Layer 4 of a small transformer language model trained on English Wikipedia (14 layers, counted from 0, width 96).
Take only the direct path to the model's output, skipping the later layers: a vector added to the residual stream pushes a token's score in proportion to its dot product with that token's output vector.

Output vectors of the tokens that the questions are about. A number n stands for (n - 500) times 0.0022.
"aceae": 640,579,467,791,421,486,604,731,736,463,451,252,375,457,384,496,527,582,555,138,695,167,595,622,306,532,622,467,487,453,558,733,356,686,337,458,580,274,690,328,454,198,379,564,636,595,678,462,385,788,729,593,475,637,714,648,326,542,555,495,198,438,453,344,793,235,755,341,560,321,572,412,526,307,214,180,516,594,664,89,276,607,451,568,456,420,495,353,614,697,327,453,682,970,428,85
" jury": 652,578,480,503,425,694,559,638,745,335,608,310,370,398,531,726,564,370,450,449,612,360,483,739,403,464,664,548,318,699,472,573,507,646,644,533,399,326,688,470,585,207,482,384,603,643,272,485,423,650,554,543,500,599,709,545,303,347,338,414,327,497,595,558,621,416,559,418,522,248,552,531,560,584,481,482,649,606,633,581,396,623,336,488,360,441,525,403,811,706,320,496,485,738,644,229
" median": 293,699,500,593,238,735,530,626,530,419,823,136,481,500,691,634,569,522,392,314,505,143,654,604,329,445,705,552,377,480,602,444,418,607,486,621,202,370,458,345,675,249,348,544,471,655,500,529,500,721,549,443,565,671,735,562,484,487,371,309,341,518,413,370,559,380,589,402,530,355,509,534,560,673,536,350,619,677,649,525,544,583,609,581,357,427,363,565,777,746,263,334,397,656,569,286
" ": 409,453,564,391,540,359,423,393,410,500,441,657,393,526,497,497,457,619,486,612,384,648,531,331,539,340,543,393,634,468,573,406,599,275,614,432,581,554,390,528,597,648,484,538,408,452,532,660,582,459,326,395,498,425,464,388,592,657,535,581,520,571,650,370,344,665,369,610,472,473,563,503,444,431,560,616,436,401,465,620,448,398,664,456,546,581,526,542,390,410,607,550,518,386,374,584
"ennial": 568,365,387,606,363,650,416,513,524,367,541,240,189,492,418,487,395,539,589,267,739,231,605,537,240,487,755,544,424,741,666,570,537,593,607,615,489,271,602,460,547,303,560,459,596,594,387,734,300,725,564,445,595,575,610,313,341,411,225,358,190,527,288,624,616,330,712,318,360,691,573,607,556,441,209,435,778,485,749,376,673,509,619,574,568,392,364,638,616,568,309,387,525,807,601,213
"pt": 602,388,473,591,413,613,343,593,524,390,553,494,384,678,394,696,355,521,692,508,476,475,354,599,410,500,577,576,358,585,395,425,390,734,609,648,422,491,588,307,594,343,537,320,735,527,306,677,381,471,565,340,388,685,575,412,430,585,385,311,500,470,568,427,556,281,664,422,500,658,644,333,550,445,240,507,530,563,590,302,529,736,226,491,574,411,396,454,749,595,280,547,754,648,453,348
" Subfamily": 507,571,407,637,407,551,541,469,688,319,648,298,480,506,376,601,507,528,577,455,646,262,477,559,469,493,650,475,472,538,538,744,293,652,402,669,317,317,663,343,517,384,398,384,619,661,395,452,279,685,594,424,492,577,615,560,413,488,558,407,381,469,473,457,882,390,704,414,444,388,496,563,580,431,232,417,580,547,738,339,575,646,349,535,495,294,504,408,487,756,245,351,474,685,480,306
"Year": 396,627,320,272,330,784,741,614,637,330,673,500,511,563,409,500,485,660,311,344,611,236,529,500,495,571,566,408,388,473,611,286,395,701,465,415,421,205,532,386,460,275,581,368,757,565,267,432,327,597,583,622,509,637,528,546,475,460,364,349,444,451,621,398,691,413,698,565,409,312,599,384,596,521,271,298,784,606,586,379,388,620,527,491,519,312,445,512,755,713,363,352,632,704,576,206
"−": 659,438,331,524,460,731,435,609,646,304,553,338,643,473,301,544,590,539,363,366,561,312,521,476,365,558,440,581,448,648,660,455,442,690,480,537,572,414,447,374,583,231,450,511,642,589,414,364,458,508,488,643,515,464,581,475,353,649,475,399,290,609,490,511,591,316,632,529,372,439,512,524,569,530,492,404,520,565,482,320,547,385,407,631,538,233,563,431,585,618,384,529,741,666,652,560
"bil": 446,493,423,546,599,536,504,610,653,649,598,384,313,629,482,797,456,500,621,393,720,165,593,533,329,459,554,812,453,744,562,417,582,696,658,417,653,424,613,425,592,350,444,503,513,525,306,522,427,585,543,525,335,671,542,419,281,355,405,500,586,445,554,365,650,407,634,466,630,565,628,448,524,659,527,434,531,442,567,409,548,551,511,724,549,280,636,366,736,656,394,398,579,512,580,436
"ne": 503,589,537,458,627,448,525,600,305,339,357,387,474,486,364,237,451,591,495,532,447,411,505,590,429,571,517,527,408,527,415,476,489,601,643,573,590,420,451,643,478,352,319,406,496,488,405,341,524,409,493,398,417,646,741,459,445,510,518,377,542,673,563,311,495,410,603,478,473,370,574,377,501,623,591,512,571,543,564,397,485,590,268,550,509,395,363,575,550,395,366,440,500,642,551,450
"rank": 541,440,481,497,484,636,606,444,454,384,788,235,231,490,404,578,442,614,729,658,639,376,461,660,419,542,555,654,495,663,366,362,294,579,423,564,384,349,504,485,526,471,480,554,539,540,481,543,363,648,622,490,561,587,592,453,342,468,382,417,387,585,483,390,612,440,685,671,314,345,635,420,570,474,527,422,513,575,665,641,436,522,449,384,298,534,419,486,667,640,326,488,529,706,868,417
"://": 496,719,606,504,431,652,456,541,441,613,672,409,461,656,443,627,504,445,527,393,581,75,677,620,189,600,562,546,469,656,606,632,543,704,648,579,311,306,734,276,742,295,155,352,734,603,366,629,468,595,775,657,504,848,422,659,571,366,545,368,187,472,668,617,840,196,721,497,573,651,435,552,504,500,149,436,573,424,458,212,496,553,441,474,457,304,280,435,819,590,191,299,700,648,781,247
"lic": 650,471,451,609,470,576,633,419,484,541,636,250,485,635,645,693,336,593,631,487,596,263,450,315,316,633,476,580,655,419,556,348,674,511,497,590,505,552,436,587,548,384,596,466,641,540,365,372,439,495,582,596,360,563,588,413,563,514,414,314,453,527,460,618,731,419,640,579,500,560,554,374,517,525,519,464,366,527,648,624,451,605,344,599,498,441,493,460,666,585,416,462,663,671,398,393
"nning": 492,598,262,699,388,526,366,604,477,495,549,283,444,306,413,440,427,527,639,371,654,430,407,553,384,579,790,580,230,671,614,374,346,608,614,651,395,551,544,367,434,242,663,668,720,534,615,361,323,606,665,443,572,675,357,464,300,278,401,491,302,437,500,370,736,333,672,547,503,433,685,500,563,452,334,525,478,617,419,540,442,675,366,585,189,527,534,611,800,789,361,377,857,693,677,239
"ń": 436,684,343,614,232,491,613,649,595,251,547,331,428,570,399,568,526,333,624,458,511,360,353,565,355,592,513,763,363,463,603,663,488,791,299,533,332,468,634,332,544,382,410,455,813,563,414,310,323,565,587,420,317,500,744,699,326,315,405,342,354,527,607,441,668,307,775,592,574,393,806,442,540,642,166,518,492,678,736,393,409,879,604,705,355,291,261,603,817,712,342,420,629,817,598,426
"nal": 620,668,289,544,446,629,404,507,330,508,434,368,442,604,249,424,609,433,506,384,562,394,670,737,348,489,606,523,455,638,584,346,479,783,595,528,468,271,351,485,562,206,283,574,596,535,393,500,270,333,694,497,260,606,786,605,266,415,419,303,460,573,462,480,737,436,612,587,503,581,617,397,533,582,476,406,513,416,521,374,358,842,386,577,485,516,513,554,713,511,251,436,558,738,543,253
"ground": 686,659,483,703,391,621,505,398,636,268,698,50,536,426,417,554,446,466,671,490,720,251,643,756,370,728,436,642,160,606,688,687,359,555,451,531,254,244,522,395,632,235,603,400,586,572,492,519,522,443,443,703,522,558,842,344,539,521,279,479,472,450,548,512,516,381,680,650,397,521,651,474,528,753,230,365,554,631,873,584,536,838,656,690,613,419,269,481,791,671,314,88,371,780,856,280
"|---|---|": 520,684,458,424,443,739,424,638,602,519,775,190,428,534,366,588,405,383,615,504,590,354,509,646,359,433,421,466,514,330,524,530,392,580,583,456,561,562,524,389,351,353,478,483,682,569,485,475,333,665,654,647,373,750,531,576,486,385,533,300,472,659,452,509,545,529,651,550,621,524,577,506,601,732,517,436,643,451,577,500,509,500,536,645,460,289,543,331,640,815,451,305,387,645,682,278

Output weights of attention head 1. The head adds the sum of these rows, row i times number i of z. A number n stands for (n - 500) times 0.001.
o0: 521,309,185,361,547,722,447,455,381,609,721,605,211,204,403,398,374,446,511,420,347,337,583,722,560,328,613,661,545,674,277,523,678,757,703,780,522,532,299,789,476,553,508,228,395,446,310,718,487,564,607,422,371,607,292,390,606,236,439,320,237,379,482,591,389,314,771,291,508,548,448,522,613,406,346,446,678,506,655,274,431,262,693,631,779,603,434,518,641,365,298,439,572,598,575,479
o1: 454,591,307,563,560,432,571,359,644,201,571,344,558,418,466,484,450,597,368,462,447,425,618,720,447,631,574,407,324,491,544,493,423,621,417,718,430,251,448,486,554,332,572,469,733,677,424,681,508,623,303,502,634,270,532,501,688,547,547,433,110,442,321,566,717,547,261,524,276,570,492,522,689,443,515,657,317,662,436,551,373,490,597,473,541,519,336,369,513,543,207,337,669,531,487,540
o2: 549,479,738,600,479,459,267,702,868,450,494,624,733,469,591,347,483,177,599,217,493,551,509,644,529,208,565,320,147,571,493,447,567,343,779,438,491,464,536,580,682,438,233,480,511,320,619,474,571,417,578,493,445,349,402,501,460,390,443,364,331,521,260,319,579,544,674,462,444,392,347,574,392,385,500,400,588,479,280,631,423,563,552,368,352,242,564,550,848,507,556,656,508,548,880,440
o3: 587,668,512,452,597,602,718,909,305,523,513,396,291,627,401,515,263,842,688,538,339,763,512,548,765,467,368,602,456,394,470,599,325,334,775,518,508,539,399,395,623,572,248,265,429,716,389,236,384,467,350,419,403,382,445,611,608,407,511,280,391,408,477,319,457,527,634,146,448,460,601,545,412,547,513,581,648,301,478,600,443,200,577,427,588,449,503,476,445,334,562,278,486,414,588,238
o4: 430,623,288,565,485,628,600,432,417,436,599,301,438,461,463,534,336,536,663,699,293,529,518,433,418,643,555,450,543,284,377,419,560,421,450,616,764,231,791,511,556,508,639,581,190,565,281,284,562,576,432,353,817,422,474,165,350,524,694,476,415,781,722,317,481,533,660,248,410,344,492,702,594,297,663,547,430,709,756,365,581,526,377,348,329,475,455,643,505,598,185,632,527,565,299,262
o5: 514,461,595,783,475,458,381,368,464,463,481,434,681,517,261,541,681,673,624,332,456,575,662,421,191,674,459,773,512,599,317,349,216,549,655,398,594,530,633,552,415,466,403,288,537,471,533,584,580,423,513,290,547,337,388,481,706,565,492,622,498,441,494,505,681,463,542,669,366,460,386,565,596,459,362,526,557,446,451,406,526,579,472,403,458,604,471,488,682,474,245,622,600,730,478,399
o6: 583,219,273,518,577,725,653,380,447,505,852,542,530,569,559,705,531,522,421,563,600,501,346,273,365,635,597,580,345,531,535,711,478,413,605,486,517,640,570,347,512,294,401,374,472,480,572,598,598,395,460,441,421,338,495,488,569,563,448,625,406,690,624,340,469,402,626,549,540,619,600,523,611,576,313,529,372,299,658,769,502,466,402,503,676,497,287,561,426,418,590,458,554,692,568,472
o7: 661,458,503,444,580,376,533,477,444,448,483,257,440,699,616,422,364,443,627,505,452,581,529,402,454,676,624,407,427,400,514,375,728,674,754,536,202,657,334,774,480,520,509,642,417,277,419,739,641,645,398,463,431,313,698,324,425,503,399,348,560,610,582,726,343,674,498,608,565,465,670,419,369,542,444,531,499,184,649,532,562,509,440,520,393,599,379,410,642,226,175,353,490,627,484,591
o8: 654,366,436,456,569,223,649,517,429,559,286,567,220,429,650,433,378,400,415,574,550,606,386,315,573,453,408,560,367,521,246,557,633,547,662,578,273,449,741,405,657,603,676,406,815,610,360,636,345,376,396,394,604,385,425,488,472,519,415,470,567,495,336,458,560,537,188,532,433,302,512,418,654,624,378,466,454,415,610,592,475,281,450,420,495,381,582,499,618,510,464,652,631,620,561,475
o9: 509,525,363,548,602,435,217,775,550,509,656,486,731,298,405,351,149,531,438,471,409,630,256,373,413,282,483,436,569,496,642,606,561,498,704,769,292,428,631,370,216,558,376,439,540,499,499,520,197,447,375,424,512,863,309,725,394,465,358,846,620,696,352,517,568,713,340,603,419,534,527,594,727,585,717,628,628,463,490,272,504,621,565,264,482,569,533,407,504,556,756,181,500,670,503,355
o10: 205,526,390,674,447,450,546,317,372,394,478,314,425,575,695,624,627,317,676,123,496,543,157,630,540,477,432,465,604,500,458,659,670,562,471,854,707,614,576,548,596,520,665,441,556,476,484,543,534,668,471,641,542,422,640,294,510,399,498,539,408,273,402,588,331,461,544,339,774,355,666,427,175,418,540,478,487,359,448,510,440,404,497,376,477,272,574,240,521,770,442,283,533,590,297,418
o11: 487,664,520,248,396,570,564,577,498,637,581,505,302,531,508,353,378,449,764,415,434,819,532,197,345,467,516,431,405,591,471,271,342,614,148,684,434,569,549,394,455,562,251,468,494,608,630,508,487,340,425,594,280,528,710,466,255,371,514,566,469,500,483,461,585,492,368,409,408,479,447,385,412,712,598,325,404,510,297,516,381,439,521,619,597,255,714,648,513,585,298,593,460,478,454,451
o12: 564,622,511,523,762,548,600,461,714,686,341,461,563,286,275,568,662,416,483,408,469,775,485,583,688,407,741,296,494,402,459,598,670,540,539,431,615,469,515,519,248,484,573,412,614,581,582,471,750,647,293,498,424,368,118,416,537,292,425,655,590,484,372,304,356,416,364,563,591,597,571,481,609,595,832,540,391,418,439,292,604,491,803,597,466,548,392,411,548,203,613,299,392,341,637,621
o13: 528,262,169,470,776,646,696,492,447,521,184,402,589,595,418,595,567,706,573,648,480,584,630,634,326,405,321,507,409,669,546,459,381,596,473,478,465,356,533,453,399,552,316,406,599,537,698,382,447,506,773,291,552,440,422,387,597,484,612,441,559,382,479,383,542,577,721,587,592,560,357,409,671,519,664,447,440,615,520,513,664,492,425,575,440,376,604,364,580,511,663,460,518,341,512,481
o14: 448,630,499,577,442,448,720,697,365,585,367,693,572,614,679,822,633,446,537,497,520,591,509,470,696,424,581,966,240,373,573,555,589,359,380,341,367,514,479,540,382,335,515,499,419,515,348,398,469,693,738,453,432,524,341,671,516,506,506,441,621,355,624,535,619,564,600,564,624,414,400,541,541,636,422,473,670,506,554,445,622,547,533,476,578,550,580,558,540,544,389,315,442,596,785,544
o15: 382,329,486,375,479,191,498,398,394,524,433,612,416,537,989,423,367,590,516,285,693,594,684,710,352,502,498,413,556,549,374,627,593,653,580,475,348,506,712,634,323,320,514,691,511,519,624,387,495,541,298,444,422,485,374,695,451,569,549,828,458,456,493,470,306,225,533,223,541,667,529,339,445,400,641,408,674,659,582,611,416,474,764,490,320,380,503,433,533,632,263,585,554,607,725,583
o16: 498,383,353,520,654,512,457,511,283,648,505,405,295,401,447,389,626,742,515,554,563,495,649,518,278,403,604,536,317,644,434,256,667,363,573,742,679,271,392,600,901,197,729,240,389,259,297,265,610,489,454,459,463,317,465,505,155,331,401,622,340,375,544,491,467,511,570,391,368,630,374,623,756,693,432,549,491,274,627,603,470,569,766,315,565,683,812,486,545,493,467,614,345,507,488,434
o17: 493,332,726,507,629,417,706,426,479,637,394,254,416,651,579,420,447,608,492,683,670,519,279,741,235,504,574,284,477,379,528,330,558,500,302,613,452,583,608,422,654,269,380,588,471,539,714,665,593,448,342,575,619,578,304,685,604,414,335,641,424,469,612,385,621,411,565,628,491,448,468,496,599,362,409,647,787,548,505,605,577,373,712,513,417,370,461,523,606,724,658,402,564,581,432,187
o18: 323,712,502,580,560,494,460,387,497,386,496,723,604,593,414,656,560,643,780,813,484,369,608,672,611,354,578,529,792,481,460,522,594,460,614,590,444,390,382,435,331,491,698,406,446,875,848,373,732,624,636,671,537,682,608,475,564,846,451,715,683,365,514,649,585,618,681,500,428,417,747,497,513,718,352,316,384,177,637,515,537,542,413,290,587,394,512,408,421,608,410,477,326,659,744,664
o19: 389,371,548,473,615,594,360,525,564,402,520,568,348,671,315,515,492,437,504,548,584,492,478,432,538,536,264,547,583,304,585,583,588,735,487,457,544,514,634,202,645,482,481,536,485,617,365,287,644,728,569,534,402,446,717,558,630,249,400,473,512,423,493,381,611,580,564,744,532,658,384,413,636,570,633,546,403,619,680,468,551,270,600,466,517,664,571,471,673,292,418,444,386,484,652,476
o20: 458,443,331,281,687,352,290,401,442,498,438,596,571,525,496,424,355,547,598,573,551,509,486,495,548,457,324,494,381,606,456,758,517,537,503,394,560,406,279,538,785,562,410,349,465,503,323,660,434,414,624,522,450,238,365,336,693,645,407,659,529,636,513,492,650,448,307,741,296,591,365,430,436,521,465,609,437,482,508,381,493,447,341,279,611,564,493,620,548,440,316,538,631,462,616,546
o21: 381,401,449,597,370,411,529,530,586,537,520,511,561,126,532,228,555,314,507,639,444,368,483,444,413,369,494,379,523,366,426,539,582,339,603,469,423,475,451,327,478,434,279,557,457,566,377,436,574,558,600,643,466,814,436,403,534,379,640,387,551,376,302,636,379,257,771,493,703,748,662,471,702,655,545,585,623,458,191,571,396,457,723,638,503,380,550,272,506,507,604,467,606,543,348,585
o22: 235,467,486,392,272,545,407,393,367,288,460,462,341,451,419,518,776,383,519,427,539,639,508,516,233,492,407,248,357,436,352,681,428,530,474,120,266,552,355,353,588,553,414,567,567,531,435,631,522,541,632,557,504,660,398,440,583,504,395,549,329,360,467,639,365,444,360,488,492,541,532,427,586,555,454,539,551,729,422,605,521,695,263,759,294,670,218,882,649,572,370,829,487,563,781,548
o23: 706,571,531,767,321,371,346,438,374,515,454,704,674,419,382,712,515,359,396,714,470,584,709,479,466,573,596,491,385,559,504,873,534,507,470,776,504,545,486,520,368,433,516,417,268,661,610,566,552,671,535,269,387,413,732,479,713,464,382,502,419,575,465,526,472,318,775,438,455,397,571,242,446,466,688,513,556,423,593,541,721,386,459,416,368,454,445,457,377,518,620,517,515,545,438,346
o24: 345,576,541,386,595,581,534,476,503,298,463,692,557,375,381,439,581,354,326,580,593,317,461,361,525,322,326,662,490,477,618,413,434,526,398,207,752,616,616,677,149,622,681,308,598,863,427,475,365,637,389,417,653,341,590,489,272,471,380,413,682,547,470,303,497,630,537,565,660,625,628,622,797,472,382,540,651,234,286,659,362,556,531,445,577,277,704,667,633,438,716,493,325,531,719,584
o25: 649,665,542,368,549,257,541,397,427,221,464,490,532,321,517,598,412,721,425,316,447,411,566,549,518,507,476,601,590,367,334,482,434,518,433,402,670,536,360,564,519,531,412,627,472,525,662,554,689,391,551,401,335,393,577,461,345,403,467,414,447,478,366,615,486,461,455,504,688,601,379,569,207,332,336,618,529,535,599,545,386,271,488,521,399,482,601,672,431,497,301,458,463,608,369,513
o26: 617,397,602,407,797,513,654,553,594,578,524,324,473,502,421,618,600,305,445,554,808,761,606,470,404,319,395,652,526,629,465,645,419,428,516,495,650,413,750,554,548,576,552,341,679,408,535,573,694,455,459,465,641,426,549,504,402,484,453,431,441,639,440,481,736,627,590,610,272,646,349,398,479,580,520,392,539,554,478,474,737,371,328,407,735,529,550,233,466,456,814,586,620,306,588,508
o27: 444,579,747,486,414,520,786,709,479,608,589,569,594,487,457,678,614,583,613,666,501,348,344,722,338,485,627,320,629,579,608,526,517,659,384,577,451,629,434,433,403,447,725,749,673,487,364,370,383,593,373,471,334,505,671,319,764,347,739,373,228,458,390,341,483,542,515,248,654,615,416,641,906,432,268,608,639,594,338,353,349,581,400,420,287,563,516,502,569,674,470,494,179,678,356,471
o28: 533,480,706,229,436,717,539,507,522,153,439,527,328,597,404,460,349,478,661,648,651,565,560,635,533,479,474,501,581,621,673,406,484,498,394,531,549,402,839,500,689,405,413,277,439,448,621,647,472,318,584,577,555,507,302,506,521,339,477,427,475,556,382,564,298,517,252,709,312,551,381,610,474,354,514,500,316,491,455,471,562,845,337,513,378,453,625,416,463,647,501,483,300,706,678,316
o29: 504,514,618,341,518,528,362,537,379,440,430,494,361,518,369,497,341,619,421,618,491,541,451,196,432,418,290,247,506,413,577,503,301,270,659,555,761,573,353,413,414,435,603,567,350,377,472,439,630,640,487,354,613,597,396,607,537,473,467,705,598,539,474,512,345,313,650,339,341,306,717,568,570,713,530,501,612,569,496,566,479,564,405,330,466,615,474,412,529,387,378,396,291,492,517,926
o30: 575,665,405,496,555,328,331,389,893,410,429,361,469,462,551,635,657,416,368,663,247,350,583,357,490,598,494,680,587,393,676,745,389,539,519,657,473,155,530,833,458,624,385,431,400,568,651,284,370,424,331,690,545,356,438,509,354,552,510,615,282,483,541,535,522,598,566,644,535,467,501,428,565,244,566,222,502,381,433,564,488,366,438,700,661,560,414,205,455,509,710,393,388,640,527,532
o31: 490,397,527,531,504,335,457,394,522,657,600,563,601,564,392,571,528,656,375,793,335,544,575,345,662,409,271,625,515,465,423,514,606,445,628,605,510,438,636,303,174,447,397,371,419,360,751,367,665,524,723,339,747,429,365,536,442,570,478,442,462,390,641,217,492,718,307,395,640,591,550,474,453,303,386,436,422,435,230,497,609,481,459,587,702,532,386,549,359,293,501,474,532,538,738,405

Each question shows a token from some text and the vector z that the head gathered there. A number n stands for (n - 500) times 0.0035.

"4": 639,514,533,583,476,407,497,514,566,292,773,437,610,668,573,578,629,644,371,548,576,389,348,418,446,540,562,508,423,365,455,435
Which of these tokens does it push up most? "bil"

"son": 531,507,498,506,510,517,520,513,602,539,512,507,371,476,447,468,512,465,534,483,665,426,558,540,452,478,526,399,555,526,471,538
Which of these tokens does it push up most? "pt"

" Dakota": 538,513,507,470,490,528,569,530,613,574,511,489,372,425,452,449,543,429,553,475,688,463,531,523,453,509,518,366,501,529,457,569
Which two tokens does it push up most, strongest first? "pt", " "

" GA": 348,463,486,396,548,506,525,543,425,551,520,509,459,389,472,494,453,646,444,491,451,346,581,461,627,442,371,578,555,498,447,414
Which of these tokens does it push up most? "ń"

"ose": 505,505,544,512,439,530,466,520,452,469,530,467,518,571,368,562,449,536,521,506,533,450,535,535,422,552,441,422,514,423,565,468
Which of these tokens does it push up most? "aceae"

" life": 456,457,549,486,492,507,473,494,417,430,542,449,510,528,403,573,399,501,539,474,488,423,513,537,459,546,411,432,498,417,563,511
Which of these tokens does it push up most? "aceae"

" GF": 437,464,507,441,581,490,534,562,425,562,532,523,496,397,417,486,497,610,395,509,472,423,573,495,520,442,389,506,485,481,442,405
Which three tokens does it push up most, strongest first? " median", "nning", "ń"

"The": 510,474,491,483,465,526,455,576,544,521,570,570,406,457,442,531,484,573,547,524,643,413,561,509,420,529,490,378,498,515,470,468
Which of these tokens does it push up most? "pt"

" as": 535,628,531,404,499,472,499,554,570,490,602,568,612,458,385,601,695,593,431,357,569,549,453,576,453,504,413,481,411,457,586,557
Which two tokens does it push up most, strongest first? "ennial", "nning"

" campaign": 454,665,409,526,764,633,521,791,587,687,417,465,279,524,232,193,279,299,571,529,723,240,376,857,364,418,464,769,692,466,666,451
Which two tokens does it push up most, strongest first? " Subfamily", "pt"

" while": 499,511,588,250,381,526,538,634,430,581,611,501,517,366,231,546,564,471,561,155,696,736,501,588,370,639,400,353,404,547,581,434
Pushed down most: "Year"

"s": 534,562,414,620,680,563,486,508,555,528,461,443,434,647,371,459,270,418,512,486,505,312,509,727,479,418,516,538,549,517,661,635
Which of these tokens does it push up most? " Subfamily"

" advise": 474,621,605,422,402,373,409,540,506,389,526,566,574,415,378,709,547,494,543,327,406,429,526,428,454,502,497,472,518,503,459,353
Which two tokens does it push up most, strongest first? " median", " jury"

"y": 436,516,581,580,412,468,462,414,480,431,628,539,548,404,450,711,453,460,615,480,516,318,479,603,508,521,498,474,548,577,543,485
Pushed down most: "nal"

" P": 433,419,504,577,504,461,551,467,476,475,462,537,506,442,471,452,451,472,500,482,492,392,538,480,582,512,417,482,557,512,495,557
Pushed down most: "ennial"

" |": 442,421,518,612,510,388,521,479,505,464,484,544,538,441,453,433,458,439,477,495,479,393,493,487,569,518,463,471,558,476,528,527
Pushed down most: "://"

"pur": 547,533,482,435,507,487,411,570,524,430,542,587,484,525,340,531,565,530,421,489,589,457,614,525,412,504,483,442,513,550,498,379
Which of these tokens does it push up most? "ennial"

" ": 400,397,457,638,566,387,504,456,504,287,476,559,534,475,508,424,439,334,504,494,481,321,484,521,580,547,467,539,533,463,564,589
Which of these tokens does it push up most? " "

"0": 573,462,535,680,559,478,539,452,519,543,583,467,511,539,447,522,629,556,473,459,627,517,412,503,445,442,538,344,453,533,435,615
Pushed down most: "ń"

"tion": 549,646,387,736,732,642,457,390,510,592,503,569,522,696,140,476,276,307,580,460,664,215,391,613,334,422,501,347,353,405,692,651
Which of these tokens does it push up most? " Subfamily"

"S": 441,495,502,461,480,501,541,530,485,563,489,547,490,432,419,469,467,609,437,463,444,388,600,421,629,486,371,536,548,514,435,400
Pushed down most: "bil"

"iz": 474,508,597,575,335,400,412,454,460,439,492,485,600,497,486,609,425,532,400,414,453,363,561,502,516,421,417,600,529,430,576,517
Pushed down most: "lic"

" Council": 532,527,486,538,550,499,500,490,561,518,518,564,484,569,375,519,489,519,474,505,557,370,478,507,494,479,510,451,532,519,535,450
Which of these tokens does it push up most? "rank"

".": 538,492,570,521,394,505,443,565,521,546,551,575,492,466,334,564,462,517,518,455,522,434,531,482,472,630,439,343,529,433,527,402
Which three tokens does it push up most, strongest first? "nal", "ennial", " "

"w": 540,572,437,527,557,430,518,525,551,441,523,533,402,582,327,437,404,490,548,558,624,311,473,692,606,442,472,558,567,520,606,496
Which two tokens does it push up most, strongest first? " Subfamily", "rank"

" an": 569,522,672,373,443,431,402,621,576,567,542,506,536,403,323,585,490,525,417,456,609,501,548,502,607,570,437,477,496,488,556,408
Pushed down most: " Subfamily"

" his": 483,532,567,462,395,533,460,578,423,472,543,453,541,575,395,553,435,543,501,498,538,452,564,523,411,587,392,396,546,414,547,455
Which two tokens does it push up most, strongest first? "ground", "nal"

"7": 643,485,531,595,475,423,511,531,549,316,730,436,614,667,567,567,628,626,370,547,555,411,362,429,445,536,556,496,422,399,425,472
Which of these tokens does it push up most? "bil"

"2": 596,511,452,663,726,489,608,614,554,411,558,413,537,630,525,629,649,696,355,487,531,294,481,513,366,447,558,496,448,459,497,620
Pushed down most: "|---|---|"

"\n": 461,415,554,446,515,538,459,554,524,422,538,589,308,334,468,512,539,472,463,470,580,377,658,513,373,528,492,348,551,558,420,506
Which of these tokens does it push up most? "pt"

" in": 521,642,638,416,456,451,425,495,523,416,597,549,573,466,310,637,609,593,374,451,585,464,601,526,460,492,459,465,526,489,567,458
Which of these tokens does it push up most? "ennial"

"3": 641,505,531,581,466,405,503,514,562,298,761,433,613,669,569,571,624,632,375,546,564,401,347,421,453,540,562,507,420,370,452,443
Which two tokens does it push up most, strongest first? "bil", "ennial"

" November": 499,489,679,421,481,417,436,562,640,615,512,492,455,339,473,512,589,561,512,502,524,533,507,453,595,405,381,513,581,454,518,432
Which of these tokens does it push up most? " jury"

"1": 558,425,578,676,519,465,565,459,536,620,527,479,524,510,436,492,576,499,497,465,611,533,394,528,497,446,538,326,439,537,457,623
Which two tokens does it push up most, strongest first? " ", "ne"

" Bowl": 488,488,474,515,480,501,452,484,487,391,605,576,390,419,433,504,613,479,515,496,568,513,567,419,492,569,465,384,554,547,403,475
Which of these tokens does it push up most? "nal"

" Lawrence": 547,526,448,526,494,534,549,514,519,475,529,469,393,461,481,389,567,444,555,539,662,476,589,494,505,524,478,390,516,549,425,524
Which of these tokens does it push up most? "pt"

" along": 494,526,556,473,418,510,558,565,448,528,535,477,442,443,371,542,515,507,469,516,564,460,549,492,407,528,457,437,581,471,541,496
Which of these tokens does it push up most? "ground"

" guard": 582,679,621,206,484,460,346,667,508,252,621,659,648,409,130,540,606,693,260,542,555,637,806,571,252,483,553,531,575,525,525,23
Pushed down most: " "

" save": 510,435,561,430,506,492,487,561,429,412,568,439,561,491,400,639,404,464,521,425,445,425,509,544,495,537,398,472,473,512,593,462
Which of these tokens does it push up most? "aceae"

" year": 626,531,602,374,528,446,452,633,589,584,515,544,546,428,320,597,418,472,437,477,633,506,526,571,615,601,412,442,400,450,578,473
Which two tokens does it push up most, strongest first? "ennial", " "